Layer 7 of a small transformer language model trained on English Wikipedia (10 layers, counted from 0, width 96). Numbers have three digits each and are written without spaces.
A neuron's activation on a vector x is SiLU(gate . x) times (in . x), where the dot is the dot product.

Input weights of the MLP neurons that the questions are about. A number n stands for (n - 500) times 0.00079.
n6 gate: 503538345417446335554541494619398485542491503738693659617396423429446352540410618456422567441712383400531530384741419579254378417438479500527604521467354534534536552533482626509552466518305253380425386553463497518393410545465593395509381512429500598542407448473595721409482406560449457600
n9 gate: 517682507372306814610559608326439412493599380497608382653645454500565669692597514615643639620503604522395316588617547371482745352398605473679433609408442486333702400546542428490663338415479325605436329412350366587322575550566457656518614525386619660316463568564302472294373602522464577588
n10 gate: 480592663441339424718426549472278421441647524407507451470490534808326486610392595361469436394675434654598612447369141425528507383466297541639397538634567487446563493718507427540647475566507367575822621548500572539545625397426716540347431406617517610555360623438514350466569616472406326548
n23 gate: 598765645432536515470564595535337571443661500509625363494581453497270567497467717506518428509488440287369350497588628413521597479617656655560624453509385339667497463497613616534362583411682459474539524379482497485542470559532440678435518369509488482488285432583435614337485458323512527503
n34 gate: 420669226547471829646493375504416315518399467349514526490638752605577662454375648357515557344376559552504518470442474554453438449529444715467416424500470597450526794405453872496400459646389320507741603583662576359377431657557574514551398548362665373500439367496714529686569371400650440374
n53 gate: 432647589517526500457559361372276543340608591470500639500514554357465387522390550599636408645486416483584541497614428483392423523349509463506431369423354530566436673428326439611523527709640573556445465574435608573606339529567575454540649639612432717457631486646620574469634541576486524486
n67 gate: 529324307570456426473487568466544483490560584607546813448634540668510397471459593444466428624379524606461360645466466351346557390263336291357611747450534458567394484500573320392668611557615311579270544480410487476548368554530517413507524720513477463550703785440453590411493471452767451570
n85 gate: 545490497537452503460273639755537584278383470393513401455287610671575460393725486543687474460454283394666497652396385417312396480647514410643695570513435510623452585530517639392418409389678404477341429594302343414449443389500527561392493595335302507611693387500544523487637429367564670427
n86 gate: 639670464717608533585541552477487581451690523412525703600500664453641458453490454468516538416443408609538704490510621675468468597503477371454613526694354302636539513467624520604322517620490526577568458384621484437730643711535520382572611438571519584591493453461645699328713317549438380754
n123 gate: 659285638470653419628546459477473500656250270494375595513493430548673284445578609434466641540641463589542459455654378460437353467520527525392426567430507388500602699322503544549316708363480497388406567440562600647632480657402466689436628480547246463360483484383477507513403295299608628344
n125 gate: 706884516368524431403433763500415500406460680295397455342539786669719464488362267437370488656672484557382565702528504539484432320496745848443444416840607561563488613448547484321541384520429520239536573400479472492311601356480537619302403516532638648584157519299540337603556492406363483524
n126 gate: 433554445619627461652415344522578430683449404298399539599553580515558631426337523582477384625459464422243536536481497326571622535337317410581516468532434503641608619603506357587546620635563322747616568670596535356416461375478321604361416448539528449458570407330775420535494679598532480369
n163 gate: 507528742683464500471370623464648536551557436396624449483532518631504283441540493511580528464479652610443493511529471666357511378607683334736561525568361582549460584673659834465555716612680450394496536557682414423445475410514467503565706783442705475475635407349547286118511366321489633425
n164 gate: 454527455455364784593483493421358692399589589563459531678611445437615442340612676381552591575275528556634493557589451341438603425356514721437555630425736332554441423503744462443356521624281510358542555668642661482327424514551695536431510351507337331428278464627572643483507672395614550538
n174 gate: 559480573582444586400365271407566507332589736351622448549527527246510497643455489426483638394302632549551402504476517405486545452620308603448431469438507454381479386535476723700528528559355619355486382301638452619444338562513580444528562566266666651730543606696606248541456536203517408555
n180 gate: 438541469421566692442808521462424452372486360503372524431633774464500646563452486446445467418363459493428660556541569594469548221527483452593661395231741448564781457342460438530476397346614439510531524418507493493455304527252331337493569428582688548602439651466599551318466677615393373514
n181 gate: 555405710651601548632522523481532647656481487460427474559500637469448516463552372589455447659425571647307529530660403604430558426564415428636539449273549463490656300532307448425592596484575598522568490506397605546423523153226519549400597264513686587599490494474516277611500638585468338516
n182 gate: 685439379484465461516531296648496438322573612605026575601439450578547446496504472408449523287420300583652516472251370224457403380465544742606391338601484459362595557648630547530516343586329523657406277337576659377428570302359358682575699590578638504554342567663632203500380519267504460535
n183 gate: 535539473527773677527441601341617480534414417651313298551425361455399642458483480480752533404520493656752676575427409477503523424566571657594723474570408417399453299557484517607341431557386434412617564553651387341518767533441615570574447624407451423453351506314659447546755443470550483368
n190 gate: 657457472531456525328408557494240516585506649452632519527506463643478506452629459399393451611391459503569364407612465518360497370556535583421307534556742438549434494531521598533316668500491522595328531668352568627422403512390446500635597666628313438531266527285618630258568405462603458497
n194 gate: 648626479427395451314613525643332433457255497406707670482396560494266563471441447542408434542515660581564336585390445605485564518482398360676552609400450558446651503537503531553307557442390515446629479400506600730573396512596451532515362645576341521400440526564461642635367409410429447639
n195 gate: 605253567547578342523369513187665520700573463429375601394578589577459464481486323365622559639321685327465358576694500599393697340570412536568587613457691398524551415644395497354582528380660516441507416567393397408380574473415260708540570449467447463550566597427590483585513695456450600570
n200 gate: 557684472289689429553541695447394556629545339486590379287493563537564493371482647226457390402555482464770461565588809386546426468528443345532496339440482359437464572620503244497324303412500444524687624405445402436335394479435625587539479354465555518440229534190398469531553487400504348280
n202 gate: 596293481487526417366357311323468525552573475601481426473667516716583418518519490469359432613370567513423552526383593447623516393443435548657551532633613412261259627532469288426461602478475544325551484345438484581469608595351519409542341529316509541605371378269383686550412576487554709519
n214 gate: 519572420513537373543282426672560391638503619468529460455270707570654431622598602379346542685519634652678149572517711546384659398507399447644437474536520497368305367503474332439398483453396444412407480642418351405358543483422429573436537406553356676457583609576500520650576341470306466470
n217 gate: 465395320387430478438690393321721533470602482398493422525479507725304551680711575550652622529529426600246615346474356471288427547697481767544482445613291385638526507566615504631511439566493431424728629540383631440360691489514633521600383589386550335376370415259821435324558391541603338584
n221 gate: 571587443359602481557574484688541662462737491219608427268469559497551466312408455380560537494518465388573643439400389593447553562703302466218497587522570569451739509519340522406535607535485608407487358397574665481490491582537357512459566554550583613600503663359700413497547455567563481441
n243 gate: 400554292500432593330450426468471363529335284512638694430568775601571535608671536497339553341372529571614400310487494626519490348560614408652506361414539588256497506503610606543432559564531550494455436583329659627319353474722448634465439384589588497592420641541579585421452387565590457563
n250 gate: 416662335680626460375211603376559617440451663513407550355468471528460649639590497639480381415554394473521596702624351506451569523396563612633723523604430197551460452635513623319430527526522610529513467712331601363464385428625487588431490596464529602448350573575634477652608538373355399526
n255 gate: 532511472281457559520500469679579612568391413533566372371533383597656436476594420578494459405552409420456457468427415564433671380436529265548573461433552508641526659593431435383695532441472458586576525520387355526359396508373543293355585503438445713410611457604531428564617484486619514380
n6 in: 483454497456283391415483616441311532655488597472543346511377622418470593676551602506645664500480702524627399536614402454573656380573446544699397450430413520475497471379451378537479427459632601451491544471506298479455356538520420587325471604441477629371626344339459611520398489628695591497
n9 in: 479457478456536442478310503516486688631508579529441453621535505298370473471475391527434594492457630497350469449341519290604489478386497667492401394522439524537533463582651456521494480615655435538695649366404691522455473448420511524530300619538524404440691453536437478349503458586552418353
n10 in: 383490435667694455592490552456558432289629456447611317484523493480648551596683378389552437517543441576478604297585459628565387408507510259531527558571768458382638447466550597566451500391533460362750610258588564569284510346584490702397356194363581517612660549650466463571405657673339627514
n23 in: 596588537610209417702428670509531512615685558462461432550470488567494630470599547500469413500828374516580537302610556461604546564424684471556485430430566412602463536687503420542494386546686584485543592384686381453497454454593181427435466327427515503473318577476403388488533421391509472500
n34 in: 589373487406538541654620275387532656388413428551583567557390419506345438409589529522183445522500272596632500452418430432635500487534391682583321565516423485536484378346281408613506477516515584611522661469487328685538314346445386392639582630506719519547562633453491525429519389551538500366
n53 in: 480435606593485391617588588479298461698416416683343570454512658624403393546689531444622576640456527573551405491317470355584587425548424403491296572599580448698302427554603552389310453690550539503352443524624575537487545368544485382500446500623719473371597541410542574506461523460461608387
n67 in: 561463459346550456529608456564520419506589454494529386422486483611465434517233669471515352350361482541341562387399512360627387688558568627582387555399453539467426480506540327508181632628449474400523538477671641420535584456443468511640430561471748436552488489422552517588488531388643656483
n85 in: 638424621608422438704536587408481497381463454548639659550491463509562384268413472518503452402485528610597325541568525385666608635472541622413494451540522606326387665389618581569469669583506390397413478558691525440443200364391503362376438512454367469475513411380500751527494701613581595515
n86 in: 488389472593617284528466478304534398307410677596534487443567546488604515548364627359468289317393418614595494407587491537394419543373544356525594562658363685487494251419488494479417403481442420617484422407465308465398312541356465488544644607531466522456435599372655549503522440418795362420
n123 in: 609323466327484453413379559466500296563549491309415475467705518441641522575368478427444397515597319491617377471305419582580367602448654527440605432500497521701538557618463550413563352512467531619702357540430287506537497556561475722459671531401396460515348619630259589524577542478444331595
n125 in: 570500588546276486348717447714426710372605535500503585466545458500599472425660647517628765486466606654692582612676720389395567496444650376536359413461374477360482353486797681428367649549407417497401482416489587300442669310435468571337578514342548560700500588539398702555538591543691344448
n126 in: 528384524565396456515537613415385687464626594446353637430397526441402555480473470477461512477445752264602646521518619650444368535535464544360412462731518520734440480403593390549353436606480520543403541356503471335519618768399455511453668660482503620359534466500488418474550492637485558599
n163 in: 703369363432655596343370346392637503441541527412517473327533483533328389523658400530442457473536620559561576615337431550541446503578369362428466591436368555557590268578286397549552577561394725537473527578728507102489292588507555461661425315517393663439567579354514281587463341655469465463
n164 in: 503364433366548308641444459681601527507260467426414588349464470523476453629605421622686585670385483558324514531480456549299714734470422439341550500343411554500456288715619612467398583477470381480503736550528573476416604406408425317659426534577470597587402490590497374500533131439483576587
n174 in: 671413500497434473462639554571450553470477485363523401579310626517563482400503611485700512450561586380360656512412536378550479521553221497306376409559521525466614385624668464629310546565486509494574714653415409512600630518627599548348497655583392530444411432571318638454418483380485393477
n180 in: 476406545544410570560630548361541585539572497488575356546460509424602437512654435640433574698485273249330532510484391593576459374554651449362440601475481449556381441503447417574513759411339672450395439446755516371424618402503260542407570443579609551551454500639295481410289715513392634585
n181 in: 468679314510459510419628551540267457456423627626434565561585636603578570464493449609368477356497581739405418414336357583483634443437626554483302510647459542426646477618583486490657566695322500569497307390788440698529311456730718497507577571564480604513391384473513423384564436708649469293
n182 in: 510371562627467391565578478486460662577363302315247419517405432479796640420401371436613461637493361703767474574786430514554638428428360547445326417532907524527651532453589621546482523322457518511358347464485514389464427351493643427584580577728550500428508451420612511404309687338391451277
n183 in: 471433290307547414359599491616420265525491564326548630544488758397472530583655437367512617463320500578348537613577642503549570402405456441401494345527606523401590461463557667557562475488275606422448546427513674488470500561467717559534518401629334537329474651509622406627582623572586503570
n190 in: 525418586541455479589538548409604309665512482349474428438396468480285471580482437445237523479454440338494311485553584421320524603606349560724382468379418593556575454577401647463593448464471395445622420494295315497545746574404533520536485593420509453361466491577603459730571429395479460462
n194 in: 489577599539579530425385754461343530558577521639547461514623562445482506465512598524539559577465485290427333438518639550446458664515576253512572402443427363487591462386279470631488612608427524650569434497435524665412298599471706483633518152374423593560547647449521429521533405479476580521
n195 in: 556696500596517400487487587516537365523546572535484553329442307424520444541289335578303448510574383500486470663500613399503454507490597762480355392382476386469379339371165583385480332718439630685457447362295628450424566351371416715450464383632406457414651586579428353464385491564573456497
n200 in: 387414319539533351536377341320600368503522657444576373345560471398477452537392451532705522455336510539402510543590523446478477702711516493705519638413510435658422738539503422625713607474655459323581458616606394556644371539557568577581561627555446378336470550574628356427401373431506753625
n202 in: 538522472477314568523597335449477525460494306712592511514423525562534536503503382608543345674381378534420494410520551458514604393469609491551458506463445589323526420678358457549327623622525508447662571528599340523485452492483469470534562600443442444483485405460587556425708362821517483329
n214 in: 462539537515583457598437485716583439695334494526533543485521455631752461397485550386601426506548350404510494544296291485533418461415577487411777376576484549545667515399512497459404459500616560587555647451396497407497564436479482584472616531083557567485576553616567476440718328553503582482
n217 in: 321511398740754317558254460467621565220478641423389460573525543298504565532699611668562546587599331456584574537449625761275485420464685313533696475464738528424478504431439651662552380656521514339686526341534590533508493384532511580474511735405611587518242479398540655450391302426493358583
n221 in: 480367432414509361512446630488343576559628405432678466482518546385441561417658666449447479530464447569361313595525590440583546454488525378401509588482682538818506500639512491601484452432581458310324349512573524737396592433428581667519414692494533457604452662521393397609268476372543443698
n243 in: 753680500455526402493449569474461594464552348503737605406560397550553574431691576289444500322564566632743503467487589586627568519529526406467409600348603553544309510425430665418397497660532346439451395425520613497358771533497648391602526480461462487672415428555325497282325724493634463529
n250 in: 491527651365662383312551661442586647715497469396449615577742707494531479559509547476364578564446494438384621522558475476674693466729537447578482707451466512564590371703458727434572659380581379488435559625367430447446408429317575430485469602515533445561538470469353540585414503494404392579
n255 in: 352563393370441355587492459437471477356523615497375398544449417500424592414266535489620390514568345573348694420575366645419535368624594419371390509474547475433298410555582459421471617671370563287363392373518437415658604581520357633491517573517543535552599508491460529494434605418549527638

Each question shows a token from some text and the vector x that enters the MLP there. A number n stands for (n - 500) times 0.0097.

" \"": 466503478405411568482382557533455615421460473557651239460539399177520435489526370712550590432459442384629473470650459489264598528545695369380480472522584512583502698510454423358479526482452495809490601487479469409675440533425475414448399464434273448359449429527494438537457606612536485510
Which neuron lights up most? n67

" so": 448506469561500558440502543492604502573461412605520481454512580663352534426482440428425699497433571460744434441521601540427629309484591265420546523571627491489390654715307401381305423564313470671560501478491590428680476379571530297435486629407550549699455430685413462481428579445550553459
Which neuron lights up most? n243

" each": 279548487547456630519519508483624364520463473557471449389492613515566485456604475531553433398392644428560370460603598401354499344507669387454504462593484713660396514568406571522536535402556508578450487663446347545796521616580548387304528537407558591617450488418479419559582584500449595710
The most active neuron and its activation: n182, at about 0.3

" gain": 403466344528545517513491438436489504477638527564304567504552619365514416492524560473632572295386513531435455416496509436437672374494635370495387495605659461610478617660327625603435642425349506556480545464410444467756471469455498369281512574499378442585406372598466351432452574302585565537
Which neuron lights up most? n182

" uses": 498577464461531486528459525466553558564489398465286441577533433444421453458456588441534609487444452566516369452546536523453575431538619330327352384501668572561499562430369576425329595516441503744434344572485500443833497511524342491285519491489402465693471549609534531598590374523431674511
The most active neuron and its activation: n123, at about 0.86

" C": 404516410515530489550537671596511516589495663524517467430493469337481539547554470490393368315499622374400504200680493527643615465544585515401366582465412429460563344553467574492570534571466521654345516473525424585541518654638480449384128471371465495425421549360562543664425415525461445445
Which neuron lights up most? n6

"le": 449434510391621337450563532656594573409536550463488563513470496373341392444596291472552531543580532543403380381648571476553499617416616629462321476535582474449503392520183503483459492474573509685446595446483399431790472499609496439481410601533520482437451437603538644599450513681380583418
The two highest activations, in order: n243, n86

" mult": 317419472699523477618355646729532509419510511562451456514464527210544614460533354563592545424602536409423389304584449621430462531526643367323361546562641470503428544718436434435432416518457454631414602566548525508585504564676487484424302594530486440370619542457384521397618482391395459596
The two highest activations, in order: n34, n125

" When": 422440361507584371458493432705564466418385426500478573514553489523443406466421553622428529523345516587676487418479524493376509461475499244374451608588385649533426586424490454405438453421477457597583384318497372475868486376545490532466528534514603633516486466562515472541475510516549715417
Which neuron lights up most? n67

" added": 452466341539609537521363557543557493497497513609452556453498473328438458424564503598560561407346447580611431442589504574532515393422697488389456465627580415497441506421354571427438504516488488557481389670359561450871444476517380430344456534513366450580472452673587467666580611457392513424
The most active neuron and its activation: n85, at about 0.25

"ocal": 360479434744522571585389447462580563472425484544447540427451594520449479564649490666507558356414468449296409446555512439529527505465506434385331435544452490618455494618310514407430405604616580619367478500518498381852531449393437495385512458435390529495511372432406449528410502415511531610
Which neuron lights up most? n126

"ath": 304500453476521626473446424459602595579480573529341620508506635463448505409521601550642533412496521490472272323618510343563610401513602588374285499483688470465308465661324471488478431403499485723514446461489484429717425521507504356470549509544307493479439372387402454513369541604536353548
Which neuron lights up most? n10

" lyrics": 528489312537502553453405443565640676411529629570565513476347484353414665473563511551563600410366449530552376402503627446589485387526607449384325339610599527580345478511339551486351560441640523545470398532456410399772451487621394342345431550399304433480491376559397423590613559476441573465
The most active neuron and its activation: n85, at about 0.64

"is": 458435502507482710438366492609612583553510377497496661406456492451501476547528491443610573286483500480252393389522462468663560259466454509481492440631659822365569574558397400420395346578461428661440620357458394440554350565607526463398607509448383520336413676539574472422342615347393437387
Which three neurons fire most, strongest first? n182, n9, n174

" the": 429526510391461534412451467438401375599592458558357551377521484526755521412562646521504428353432567449623473439579546391437499539504631351403466483470574544655433418602361514457456505587447391388410502590475327523858528483512518443575427455376488564543431380314552635536585424492522554487
Which neuron lights up most? n202

" being": 546512447568502550377490550449717448389455371589468486549533728599420552321449571526589576492361469453588425438512606531407574307515509335364482497533475544533456581636320526434383556453283467613498564506491492521852458382663566479450524493493576433623440339657478466473507571433511607544
Which neuron lights up most? n9

" cele": 469574488546613630625542496568572461554460442627486528480370544354427673529384381465518548507569516669537466484712593295521585445464598399330585576540632401561490497667598467418520398529392508613384458666441415512480371489662410318523366558398361420681352338258338632567538408516394531708
The two highest activations, in order: n164, n250

" new": 455600451605558577541447424340546516572521457535299485443522618376371467508563473530547441284444520575384441371558420556526514424547541354454392467576488511588402485576477565471472563480496524615387487592423509510905497389440530475366545445449465500552478392393347411665605557502542503466
Which neuron lights up most? n181

"al": 350641391645352625595476435566553484453474402553593598525379484414587439517522624380522496388360500504253356308463663484385466603331464479382434647459566535581419476589497414429434504469414427597320722597522392530542410381571493494634375440465535586461414589457295798482258520585526525486
Which neuron lights up most? n67

"ons": 308406424421532512435534631628554537476580596478614559531324507434457434467578492510487559390542467428467441395650615426637531732563443522419394348494626614516605478522410505509412587614596553552362394374492400414825578449581523543532407605441478471470410566661519629600289511619390441493
Which neuron lights up most? n221

" game": 587513473378481559511536474513611515491480573431606493510612499425478544550500547556586541417404527643499307465647646434664415406529513416244433478492511571551324436504443336457502421457476547465587505525439382466758493345588463386506333497552413576481521231591405466567777569633495575592
The two highest activations, in order: n217, n182

",": 465525412439523674560306563494533633375505468552577481598565528514363500360509534500455625474347501454546404407497539434446496300435568400461340454547383502508448589488334503520424538498500485598626468316552404528852397431654428397478554636286473569591455467656508449394552534503562591554
Which neuron lights up most? n34

"id": 453548615516549510433425573503537337570554489351378584495471545136524533400552499584456513258491408456278393367493590458662486539389412392290311459595503429503460470465296422495459442497446539716506507521632408506733475352429547400480425514550457427448422539506483594492460523611425472511
Which neuron lights up most? n125

" Bud": 613553507622502487519350467514486396589479424584599425479343291242622551549578531497532658441467522353438404367537481462484655570509408323418585406677545653519459446408551483572411439634503581710548516425552559458720460286593524413575339388502460508459598392611444442526446351523558696599
Which neuron lights up most? n250

" can": 402348425587370517380533541271665460383537468391526587634534517340392562487498453487435629451424581427556387304447539472534497292523546394449483413559726519483336480495425518616380479579233480592549463441500426539698540606492536466492535613490413355538317501440586366585662612453416788587
The two highest activations, in order: n183, n190

" makes": 487497457540571506485457531366600391508477402517336548436622632415476434511553668447599624374370551493607334398538534500502511320468630373459457541676567473564461675547452583508318501481383440683535352476482528450819396462505390413320513529499405570521433437573589385613515494363519690578
Which neuron lights up most? n123

" attended": 593585409468553562399459436513507439514489431540388495481570388285358466373408505508557561448424532549535470385551584463387600382525721425317498348501559405488456644451428681481443683458514587550429425570518533544862499527542500496378567557440444572676442469571479476604498445580316616443
Which neuron lights up most? n123

" dr": 429607422720480575540377545501521471631452528591484446350290276363433445348752505463673460484558480412601457433553465490532413337620564369281461383554599518488297445494444420283479553520566461746514426562635533428552412425630526460502312469349479535443633422472543562514439501565404479605
Which neuron lights up most? n85

" vocals": 507446430566472557458310512546547617337562555583492499402336447414475585409477401502584491358394497542549491427553578410499475408482628472413349425505622655499451407433531476409406484461504579609462385632381410597872421457538338324392411518446451483481407353516520559397510515460484538527
Which neuron lights up most? n85

"/": 553398415525428543572368487467537628557525378582396291465571655328480583488524479696447604361432556542524476378547501473365707295533582487468275633492537497484495557523460375467527362496373488741444548372628566393736401481581436475436289531363479530522398368589600451460544638599489515466
Which neuron lights up most? n9

" must": 433400395483425501353610556385573500423491519479567576607522395395434513427494561501442602445474559526639459302542501541564553359473587372527348444549644593419367572528475462608461562585150574579496377335515307551712492569404607406492481536441381434521414514548602374575763588503317752515
Which neuron lights up most? n183

" rul": 427415450636504580546419457448722412456474556592506565498481602572511798428485535589554584308501524486358410438692627475593594397578536415419415523563552452531462284662470397433422528489426541487296385392408356583627267313508590508509316482331418538389565348361438327569593438533428410575
The most active neuron and its activation: n181, at about 0.8

"\n": 522496509525517476518373428487622553432494500437435427483503497349415489410341391415516558378332435713631690460578476416344531411474559413413382512431558600552493523404542422416509469413417474689604323529483394701798501468563405442464482291317469526514378483516476427377538522577581567517
Which neuron lights up most? n86

"ai": 407528647449519384439427497455566287574498414477507486434498450372462415509588545444501634536667529345218438463667451384544631559370482467413459345537701515567545475592277514409474467604625484519411555499513456549705499345444600332463466531485528594669454639460349757548451450698654545449
Which neuron lights up most? n53

" are": 523412482568511568328475481353679461325462410426455475518512529486317478344545502413504550493387375519498496432543514576518552381507625337357370332502527484538474505534419488405355608411342435743522509480502502506892518445635524472568525527495510457520380505571537427525562478459439573533
Which three neurons fire most, strongest first? n6, n9, n183

"ong": 433428506478592418432573443475567449481523633554582515438504529204497480515496512532589542474598522316364386429605428473556608698293561580426408430546610412521552481590214507435557434452561482562478420417463378493733524335497565467520284505456578536316426554435357643642522452725420513441
Which neuron lights up most? n243

" and": 411577510590500506446445506497500542471486469575365591575592524430471559527558464539472529370378514495567478344527553418456549389546629334479342435593513461639471571636177397536489523446459428581503543345534512399873438539514397417473537593493586586590468523439480463358496539490470641508
Which three neurons fire most, strongest first? n180, n53, n164

"ie": 599472489493555489425553481603667524479449407563529558588454376335502376596554578370592570583620513538484397399582560472518656612457511511416542366591594464471556539437400454518439366783604521477445427486560410404778449407517462446536290485446567549494519567672368783541477441768396585484
Which neuron lights up most? n53

"2001": 393507362520672384340477503593375394485580470514532436498424456415596422678518469532519509439424610608502479482653498387422498496476678614460549409592440429678350534508433431499382581267389438662445538394346348636655546558637477358407345476494514389693450340544432375596321455498329444468
Which neuron lights up most? n163

" [": 532500352423556539577379591511589668464404419550539414530514490285472519499382274576522652403397459559417523576597541518270507286460670416448449691528467626558500619458462432454501433538434556702377416371570518578689449421557566430357304532328368384471374426533542387392530603520447663576
The two highest activations, in order: n255, n9